Layer 13 of a small transformer language model trained on English Wikipedia (16 layers, counted from 0, width 128).
A neuron's activation on a vector x is SiLU(gate . x) times (in . x), where the dot is the dot product.
The model reads these tokens: "&" " P" "as" "if" "i" "k" "a" " " "X" "V" " " "/" " "

The vector x that enters this layer's MLP at each token. A number n stands for n times 0.011.
0 "&": -1 -50 34 91 -14 -111 13 -53 -291 178 60 -32 -36 -148 22 -21 239 50 77 15 54 -240 50 87 -109 -8 56 -9 -230 -112 252 14 -24 35 123 -83 12 -26 33 35 -81 -83 118 152 10 87 21 -192 134 -4 -135 -77 -87 2 -53 226 17 -71 -43 0 -29 -82 97 -42 -189 46 70 -48 134 -79 15 40 62 -5 -68 51 109 -49 78 -106 -161 33 88 47 49 66 0 3 20 -9 28 134 234 -175 -59 232 56 171 15 -28 30 152 -12 -55 -131 -122 137 33 71 125 5 11 100 -88 19 23 -55 238 181 -2 117 30 -51 -183 -42 43 -67 68
1 " P": -138 60 -4 -10 44 -52 46 -49 -144 5 -120 194 6 -29 -37 28 132 117 40 -17 -109 54 -79 97 3 21 2 38 -47 -110 457 57 -17 3 -30 -5 42 57 -92 -68 37 -49 -7 -29 195 -8 -50 -148 43 55 33 -68 107 80 51 102 43 15 -56 -3 18 -97 -84 0 -98 -170 169 48 -36 -76 49 3 -20 18 98 167 66 13 -8 -132 -168 12 97 -36 -13 5 249 -123 57 3 40 244 140 -53 -46 72 24 -1 93 136 37 136 -52 56 -169 -8 97 -109 -82 -110 8 3 -66 -42 106 87 -32 60 99 -19 56 -25 -44 -72 10 -71 -113 66
2 "as": 14 -90 -50 -33 176 -100 -35 100 29 36 -4 -31 49 90 -7 -12 -86 283 -95 51 -41 28 55 96 49 -12 -87 70 -59 -243 116 33 150 110 -62 -6 -22 -28 34 -58 -77 -26 93 -63 30 100 -99 -128 -127 36 -1 191 -28 24 -74 70 -31 106 -53 -124 25 143 -234 -54 101 57 -59 -116 -59 51 92 82 -16 22 54 -20 -13 -190 98 96 -329 32 192 56 61 -52 54 24 149 -155 -130 171 35 -14 -97 37 40 -84 -86 51 107 224 203 -72 27 -58 188 105 63 -3 -157 -13 -120 -40 83 76 93 -98 -19 -73 -27 -124 72 -85 -42 16 14 -120
3 "if": -107 -47 -40 -61 30 33 80 28 -17 -91 -44 -124 111 -12 140 43 -58 -79 -103 52 78 -78 -80 161 46 118 -247 -79 -72 27 -19 46 23 160 -2 132 -144 -98 76 -32 94 -59 152 -211 -34 -166 -7 18 -93 63 107 -24 104 230 -108 -47 19 -41 -26 6 -53 -36 47 6 -11 -157 84 -7 80 72 207 -95 -75 -9 -90 265 26 -43 166 -157 -334 60 -18 43 -80 -112 -19 -37 35 -152 -42 -1 49 -88 137 -87 -84 -114 9 80 -80 160 -22 -40 99 68 68 -83 -19 -125 -15 83 111 -184 72 18 112 59 42 -3 -3 -39 -74 4 65 -32 -29 70
4 "i": -92 4 113 -205 -10 15 -211 107 36 102 -34 -81 119 -106 -81 28 -16 -66 46 -65 157 -103 -105 136 -52 73 -54 -173 -25 69 -11 44 -43 229 5 158 15 16 -175 -37 116 -15 178 -154 81 -29 -152 -131 -61 105 141 54 -62 52 -66 14 -65 -54 -90 -135 -6 88 -33 -12 184 -93 22 -81 -41 63 5 210 -83 -90 -84 41 -120 -113 -82 29 -313 -10 60 176 28 134 -122 -62 40 23 -69 32 38 -208 77 -4 22 100 -33 120 15 -24 35 115 -86 -9 -13 152 34 98 62 38 146 32 57 183 66 -26 -12 -60 -101 -8 10 13 165 19 -211 55
5 "k": -94 88 -38 -59 113 59 50 23 10 -147 -58 2 54 -31 93 138 -21 -41 -37 -130 97 11 -69 156 36 75 -77 -119 -203 119 137 52 19 87 -22 129 -35 -31 -22 67 110 70 176 -18 -3 -66 -118 120 61 -54 116 30 211 183 -46 37 -78 -66 23 -128 -13 5 -50 -97 -48 -103 71 -101 -15 -87 118 117 7 22 71 30 135 28 86 8 -362 63 20 145 25 -70 -48 42 148 16 39 22 92 -46 -41 -26 -187 -80 40 49 45 49 60 129 50 5 76 -28 -26 -42 -91 37 -71 -1 111 36 -27 123 44 103 -106 -124 45 -144 59 164 -91 64
6 "a": -80 -77 -108 -123 42 -31 -65 -55 19 -146 49 -2 11 -107 199 -116 -10 -36 -20 51 106 -77 -40 256 -14 3 -104 2 -3 53 12 78 -129 99 8 160 -96 -96 5 -88 29 -9 36 -91 48 -63 -215 -37 96 37 76 -121 140 57 -13 6 -38 -78 5 -136 -28 64 36 -77 -77 -49 92 -24 -40 -83 81 192 -13 13 -19 -14 119 -5 50 -7 -312 86 93 156 31 -38 -65 -28 170 -57 3 87 112 -87 37 127 100 -80 3 61 123 98 141 81 19 -13 72 64 -29 -7 -91 66 17 75 174 66 46 22 -83 46 -114 -139 -103 -7 47 171 -197 109
7 " ": -13 -70 -17 -101 -109 -265 -173 -60 43 -204 -68 -16 49 -194 83 -74 76 16 -89 123 85 -88 -32 -41 -18 72 152 12 -24 23 179 6 0 37 36 29 53 -73 -163 -144 19 -10 107 -277 75 -247 -129 -88 6 162 34 -6 108 -3 -59 -108 -59 54 78 31 -24 23 121 -91 -49 -129 134 -43 16 -58 0 80 79 2 -51 47 -48 12 -91 -85 -182 11 80 112 -167 -132 -125 -101 1 69 87 138 217 -75 -36 71 128 72 -132 -56 281 51 65 350 -54 -56 59 -95 11 36 -49 15 139 -31 -128 52 -97 39 -64 43 -65 -61 -91 -108 -68 -7 -29 -18
8 "X": -31 30 -125 -89 0 -190 -38 -27 45 -186 -64 215 -64 -56 140 -193 -98 -40 30 57 133 -23 -32 165 54 70 133 -58 -139 -170 325 127 53 9 -39 140 -93 172 92 18 -105 59 -60 113 43 -76 -92 30 2 74 162 -112 105 -60 -43 -137 25 9 137 98 16 -30 25 -47 113 16 23 11 42 -115 72 -51 3 -103 -71 46 4 10 -29 -49 -118 34 225 58 -143 -20 -87 -23 -60 46 89 68 94 -4 7 -135 -73 -12 -52 -133 144 107 135 226 13 -85 33 68 -83 -104 -134 4 23 5 -11 -75 80 -45 52 41 -108 -183 -49 74 136 -82 -108 -22
9 "V": -14 -9 -179 47 56 -151 -1 -30 2 -109 -76 132 93 8 68 -231 -106 -137 -49 -13 169 -59 -151 180 -7 60 87 38 -243 -11 231 148 104 -38 -3 139 -117 -26 117 99 -134 158 -172 -101 48 -104 -138 -90 60 109 200 -129 66 -47 -14 -67 -30 -130 126 95 64 18 54 -167 41 -107 14 23 -2 -89 64 4 13 -95 -137 71 45 125 81 -30 -118 58 91 -34 -72 -64 -48 66 -106 24 2 149 -17 -90 -12 -122 -104 -186 -189 -33 25 137 27 160 -56 -92 -23 -12 -191 -65 -2 131 63 24 -11 -95 -54 -59 6 -5 -23 -220 9 61 106 -147 -157 -21
10 " ": -24 -80 -69 -30 -134 -314 -119 -39 9 -224 -53 -28 -16 -134 -38 -133 33 24 -191 128 7 -98 16 -15 36 129 110 70 -58 -48 116 11 -24 10 172 55 15 -62 -245 -115 -22 70 6 -176 78 -212 -167 -88 -15 110 90 46 74 13 -14 -155 -62 43 9 -58 10 39 116 -146 -53 -41 88 -3 43 -142 -5 36 0 29 -95 108 -40 14 -45 5 -94 31 126 56 -48 -102 -42 -73 -152 32 -12 165 270 -179 -37 25 108 -2 -168 -52 253 65 19 382 -97 -53 26 -86 -10 127 -73 63 182 -21 -146 26 -86 -17 -97 -77 -20 -97 -131 -107 56 -69 -77 -103
11 "/": -5 -103 -128 -95 104 -29 -17 -77 -185 -132 -48 11 72 74 -84 -166 -26 -33 10 55 -49 -258 40 151 78 -213 12 -112 -59 92 22 17 86 89 50 254 39 88 -134 96 -272 -76 -19 -85 143 -172 -45 -145 9 94 27 -61 5 -71 -91 6 58 28 134 -59 19 -92 -17 49 135 -46 -158 -95 -118 152 11 65 -83 23 41 86 -34 -164 -44 -100 -38 -27 221 66 -113 -164 87 19 -32 74 -152 123 -35 -60 -138 -182 -130 73 25 -91 70 93 112 296 -71 -56 179 55 -9 -64 -207 112 25 -66 -140 -20 170 58 80 -11 -86 -153 -49 162 138 -58 -145 -57
12 " ": -63 -53 0 111 69 -162 -101 -57 0 -139 -94 -96 -14 -119 -26 -148 -38 70 -138 43 33 -22 45 15 11 173 52 -31 -7 21 95 37 -3 -67 96 144 20 -96 -228 -213 -48 -2 102 -148 43 -96 37 -55 13 219 114 8 161 10 -145 -195 -116 -25 -79 -72 63 2 36 -44 -47 -45 -15 0 63 34 -35 88 -65 18 -78 53 -48 112 -31 -108 -81 -6 124 29 -94 -232 -151 -109 -67 168 119 178 325 -7 77 -90 -23 -28 -267 42 93 105 10 362 -39 64 47 59 -18 1 20 80 66 -64 -208 -66 -55 36 -46 -162 7 -259 -149 81 73 -55 -164 -158

Each question shows the input weights of one neuron of the MLP. A number n stands for n times 0.0015.

n230 gate: 89 30 128 -76 29 -213 -185 -86 47 -27 15 0 -3 15 -86 129 -189 26 18 -96 67 -52 -228 -71 132 59 -12 -76 -29 -91 72 12 -141 47 32 -119 92 47 -3 -33 -97 -65 -83 -119 -58 -32 -63 60 41 77 135 -178 -15 92 -53 -91 26 -12 81 -17 -140 -78 18 -47 48 -196 -20 -134 82 -41 -89 -164 -18 181 -17 50 185 30 -150 92 55 -67 67 89 -21 56 86 -280 -3 -12 131 -119 44 41 -54 83 51 145 82 -78 -62 6 -45 -221 33 -50 -33 176 -158 -104 -29 125 -97 -12 107 -73 0 -108 223 15 158 -35 58 -80 105 165 154 -35
n230 in: -40 22 -269 27 -6 12 -43 76 69 -51 138 93 3 -61 171 121 40 71 -15 114 -123 173 50 193 3 88 -37 0 33 -70 -42 186 103 -109 24 74 -70 -30 6 -135 -18 -54 88 -64 -128 39 -83 98 -42 12 -21 45 -170 85 119 -163 150 -15 53 -21 -92 0 92 -49 141 -78 -30 48 118 -9 15 45 79 -46 -107 -3 57 -33 67 -92 -6 -24 87 62 327 -69 6 -73 108 30 -21 -60 -184 -82 -101 -18 -232 -209 12 6 27 -271 37 93 -67 72 -146 21 65 -160 -196 57 60 102 -238 126 -209 -72 104 57 -24 -88 92 86 -80 -106 -27 -24
On which token does it fire most, and how strongly? 8 "X", at about 3

n129 gate: -105 -31 99 -203 -140 183 106 -209 88 -74 -34 6 -52 -31 -53 -135 -68 36 52 110 -43 -24 -72 -163 -36 15 44 113 157 154 6 6 49 -113 94 21 115 22 -49 -97 -95 104 22 -46 -100 -21 224 -19 167 -109 -34 -40 -9 -230 50 -119 107 -55 -25 -3 12 51 140 12 149 -9 -21 -9 263 86 102 113 167 -37 63 -120 3 142 -55 -225 -279 46 -121 -42 197 107 83 -111 -47 67 9 170 21 145 68 145 -96 9 40 -214 -3 22 0 44 43 -31 -83 65 126 48 12 122 18 61 51 -24 -88 -6 62 -6 37 150 201 -192 -6 49 40 30
n129 in: -23 128 -150 -99 -77 -141 -141 -39 -83 -213 125 -256 84 26 -16 26 -195 25 16 20 96 -25 -48 54 -3 78 -72 116 -48 13 85 -67 -96 161 -207 -60 -72 -39 -42 -69 213 -26 -52 98 -312 -10 -88 -124 -141 20 132 26 -23 107 -199 13 -167 -68 -112 -159 3 86 -16 45 -78 276 205 -42 -71 26 -32 -195 117 94 25 -97 -109 -126 181 -32 -60 51 -150 157 19 103 156 26 -138 29 26 6 -19 -107 -104 19 39 204 229 35 84 -82 148 -53 224 -129 -97 -72 -19 -16 -19 -73 -19 39 54 106 -86 -61 -16 -109 -86 -84 16 33 -105 -42 -91 -45
On which two tokens does it fire most, strongest first? 7 " ", 11 "/"

n185 gate: 71 39 39 -16 -55 -13 78 136 -115 52 32 179 250 -16 -23 87 -26 69 -141 181 32 63 161 -44 38 -13 118 32 52 158 -119 38 167 32 236 25 -33 -19 129 85 -61 6 97 0 -32 29 98 3 -13 -13 -58 157 90 38 -36 -202 196 90 102 48 -65 -92 -88 -230 -78 -183 -16 -214 -3 49 88 -144 98 65 22 68 -132 -104 110 -16 -63 -10 -80 -213 -123 109 -144 181 39 -45 -42 41 119 52 55 -23 163 -38 174 57 -61 -98 108 185 100 77 114 -7 -183 6 119 -131 29 212 -35 58 159 151 -16 119 137 -3 -265 10 -154 171 -10 67
n185 in: -49 -99 74 15 -79 -181 49 6 0 -40 21 -3 100 101 25 -73 -64 175 139 16 69 -30 -93 -32 -39 -28 43 -100 24 -34 39 0 -82 -115 -126 135 -65 -120 21 -81 0 155 -52 -18 -60 -36 -96 169 -27 -163 70 184 -9 68 154 -94 76 -33 -16 102 28 -18 -46 -159 -74 -64 -97 66 -9 107 -67 42 71 -89 -21 277 149 -171 43 -30 -179 -100 18 107 -235 -170 56 -21 0 57 163 -18 -55 40 -329 -180 -108 18 0 -84 -149 133 -99 28 168 -64 -37 22 -119 152 -155 3 -6 -103 -180 -118 189 24 -18 -21 63 -46 -185 68 -176 79 25 -18
On which two tokens does it fire most, strongest first? 3 "if", 7 " "

n158 gate: 173 35 113 -60 -11 17 218 -46 23 -46 -163 -54 -17 -34 261 3 -127 -17 46 59 -88 6 -37 -48 0 23 50 117 190 52 18 -29 -92 -26 45 -31 247 153 -135 -50 -187 -29 225 -148 0 -29 102 -67 -80 110 -40 -63 -124 50 168 97 -63 -137 18 3 -9 65 -239 -124 73 -9 -49 46 37 12 113 86 29 -72 6 -124 0 -69 -210 -3 -80 43 -68 20 -17 -226 128 14 -202 -74 -120 37 9 95 -142 -61 23 65 126 -85 34 -56 21 -27 -147 -92 12 15 -6 0 -192 -102 -29 -49 -45 -14 -43 77 -38 9 -60 29 -59 -113 6 -129 66 -157
n158 in: 107 233 75 -10 6 -26 23 3 -112 -16 119 134 -138 -45 65 -77 -127 -50 -99 66 -86 -171 54 -118 47 13 -108 -80 13 16 -181 -147 45 196 19 102 186 -52 26 -82 -6 -39 -165 -189 -137 -122 -13 160 51 88 52 -195 -71 -38 81 -80 -87 -129 -76 226 -75 -166 -23 -123 -111 132 -112 3 -58 32 -117 -115 65 166 178 -149 -61 -165 -236 -25 -30 -115 13 41 -74 -3 -6 94 7 87 -138 35 -22 -182 -169 58 20 -255 -196 -130 170 10 141 -20 68 6 -114 88 -63 -57 -23 -3 -22 -45 -184 80 147 61 85 -103 -138 149 -76 -62 -56 -161 -88 35
Its three highest activations, in order, are on tokens 11 "/", 7 " ", 10 " "

n267 gate: 122 -26 -9 6 141 -46 -32 -78 29 38 -129 -23 101 -64 -64 32 119 189 117 103 169 68 -31 -12 14 73 -44 60 64 156 0 -95 6 -190 -60 9 198 3 -89 76 -101 -9 171 -102 3 -72 -38 164 -14 -143 -40 103 -133 -90 219 11 83 173 -50 54 -53 145 -67 -29 96 155 83 -83 -101 46 -110 -43 -58 105 45 0 -181 -102 -26 71 -98 186 -14 -34 55 12 -39 -107 -59 92 103 -197 -66 174 -38 -9 -90 -20 58 -40 20 103 44 133 -81 -181 44 -111 65 138 -58 89 89 -6 -34 -43 -120 46 -166 -170 49 220 -73 38 -79 -72 -29 46
n267 in: 163 14 199 24 182 137 77 41 266 -21 79 116 -3 103 115 100 -45 -64 109 46 10 -27 -41 29 -158 -198 -223 -52 -66 -86 0 -127 -38 148 -24 64 -52 -14 -96 -91 138 -14 73 35 -51 89 -28 143 -154 -45 -65 -24 -62 -181 -17 38 -226 -299 14 71 94 -122 4 10 -94 -117 -106 -27 3 156 -21 58 132 17 -24 -131 93 -125 3 98 -43 -106 174 -111 -100 72 87 135 39 -181 31 232 -14 -118 45 266 178 173 -117 54 -34 70 126 -4 73 -48 -56 -3 -138 47 -72 -10 -89 -267 -125 -10 -119 31 3 -86 -318 -162 101 -178 -66 210 -38 -191
Which token does this neuron like most? 2 "as"

n186 gate: 179 197 103 -217 -63 25 -6 22 16 73 -126 -97 9 32 45 29 -86 -210 -110 -55 -164 -22 0 156 102 134 113 -70 64 29 -101 -13 -117 32 292 -84 67 45 0 -3 44 70 10 54 -72 274 242 -29 -16 -87 6 170 -232 -3 103 -161 -57 133 65 107 42 -125 174 54 -87 -73 -85 44 13 166 -125 -117 -48 -10 159 -29 82 115 -67 -155 49 16 -188 65 22 111 108 35 123 66 82 3 193 211 -64 -48 32 -141 -35 -53 92 26 -32 -111 -10 158 80 -84 -22 40 3 38 -120 -218 -9 3 116 -89 19 222 -123 -32 106 -13 -116 -44 45 -31
n186 in: -120 66 284 -233 -3 93 59 -65 154 223 58 115 154 120 -81 42 23 145 -35 -82 0 25 -117 101 -47 -195 -154 -6 26 -68 -44 -77 180 -106 45 -99 160 29 122 -92 129 -68 36 -52 6 -22 -56 56 -96 -42 -16 -35 -123 154 -137 125 -196 -190 103 -19 -26 198 3 -198 0 -26 -32 -22 -42 87 -59 -45 72 7 -16 71 3 29 6 -51 -50 144 -41 22 -285 93 50 120 -13 -71 -64 51 -29 -241 29 39 -127 -143 64 83 129 -171 -86 -116 -114 42 7 -101 35 -41 271 77 -142 90 -140 -87 -150 103 26 -84 138 -36 41 85 -30 -107 253 -13
On which two tokens does it fire most, strongest first? 12 " ", 8 "X"

n289 gate: 209 -65 40 12 18 -73 56 -71 3 -49 79 -127 -116 86 -93 -52 65 66 -115 -91 94 33 -255 -83 -3 0 87 -214 31 110 78 -261 55 146 112 6 -93 43 -40 146 89 -46 77 -15 -9 -125 -53 -28 49 -15 -162 -143 6 -30 -31 55 -12 143 -166 0 307 -12 0 -6 -186 -88 -73 42 113 43 -18 -106 -87 -89 33 -83 110 212 -95 66 28 52 -48 -223 233 -165 -169 15 147 -27 43 -266 -64 37 12 114 -74 -9 -70 69 -119 -118 -44 6 -74 76 37 -3 -102 -99 37 97 -79 -3 60 -155 18 207 34 27 -27 25 -54 99 127 0 74 -21
n289 in: 38 -6 -89 -28 84 -6 -38 -53 -183 153 -75 81 174 -16 -101 -63 22 -183 28 0 -130 -15 -255 167 144 9 -57 37 -94 -116 -10 168 -56 25 133 111 -73 47 -91 -25 53 -12 -75 -183 -83 140 60 -120 -90 54 -25 0 -6 97 63 -156 87 -65 -16 225 67 52 130 245 -66 12 -115 -74 69 -13 82 78 120 -69 -52 41 -16 -160 153 245 -3 109 -43 -140 25 72 103 107 -51 183 227 -96 65 82 -73 182 -145 52 -16 -18 224 162 -38 -96 16 -72 -6 98 -92 6 34 -167 131 40 280 40 -40 -34 3 -128 90 -6 95 44 -22 0 50 -50
On which token does it fire most, and how strongly? 7 " ", at about 0.29

n76 gate: 142 80 -148 -89 -73 -95 20 124 -20 23 95 -139 121 -132 65 177 -74 -63 -31 -32 3 144 80 -91 30 -213 57 34 -25 70 60 34 -149 70 22 -89 125 11 -25 46 -110 -8 -34 -3 111 73 37 100 75 71 188 -106 76 -121 114 -266 -53 50 -32 -125 0 -14 -174 71 103 168 101 -6 3 -8 -102 28 -71 -31 -11 -28 -45 127 96 -129 174 39 -44 -19 85 185 -27 31 -6 84 6 14 -98 0 230 17 159 -33 121 30 -14 43 -132 23 -260 -76 57 97 38 -181 87 36 -3 -59 -124 -14 -47 45 -51 -70 -47 76 63 -145 40 -68 17 20
n76 in: -50 17 -91 -59 23 145 17 -47 -188 3 13 -224 -275 -227 -17 166 27 140 -198 75 126 23 -108 -35 137 148 24 -126 137 -23 -81 89 -13 -110 115 -69 34 -17 -180 -10 83 83 30 -262 158 122 61 88 76 -67 7 3 -90 -42 40 43 63 116 55 -23 155 -220 24 97 -101 3 26 -13 106 40 57 -46 20 91 -82 113 -93 27 -187 36 58 158 -20 136 43 -60 84 30 -146 -26 132 -26 -166 -114 165 -157 -37 -187 -123 -108 -33 27 228 127 47 103 -134 84 -150 111 -223 3 -70 17 111 -254 10 7 -17 249 -33 -207 137 -118 -34 17 64 13
Which token does this neuron like most? 0 "&"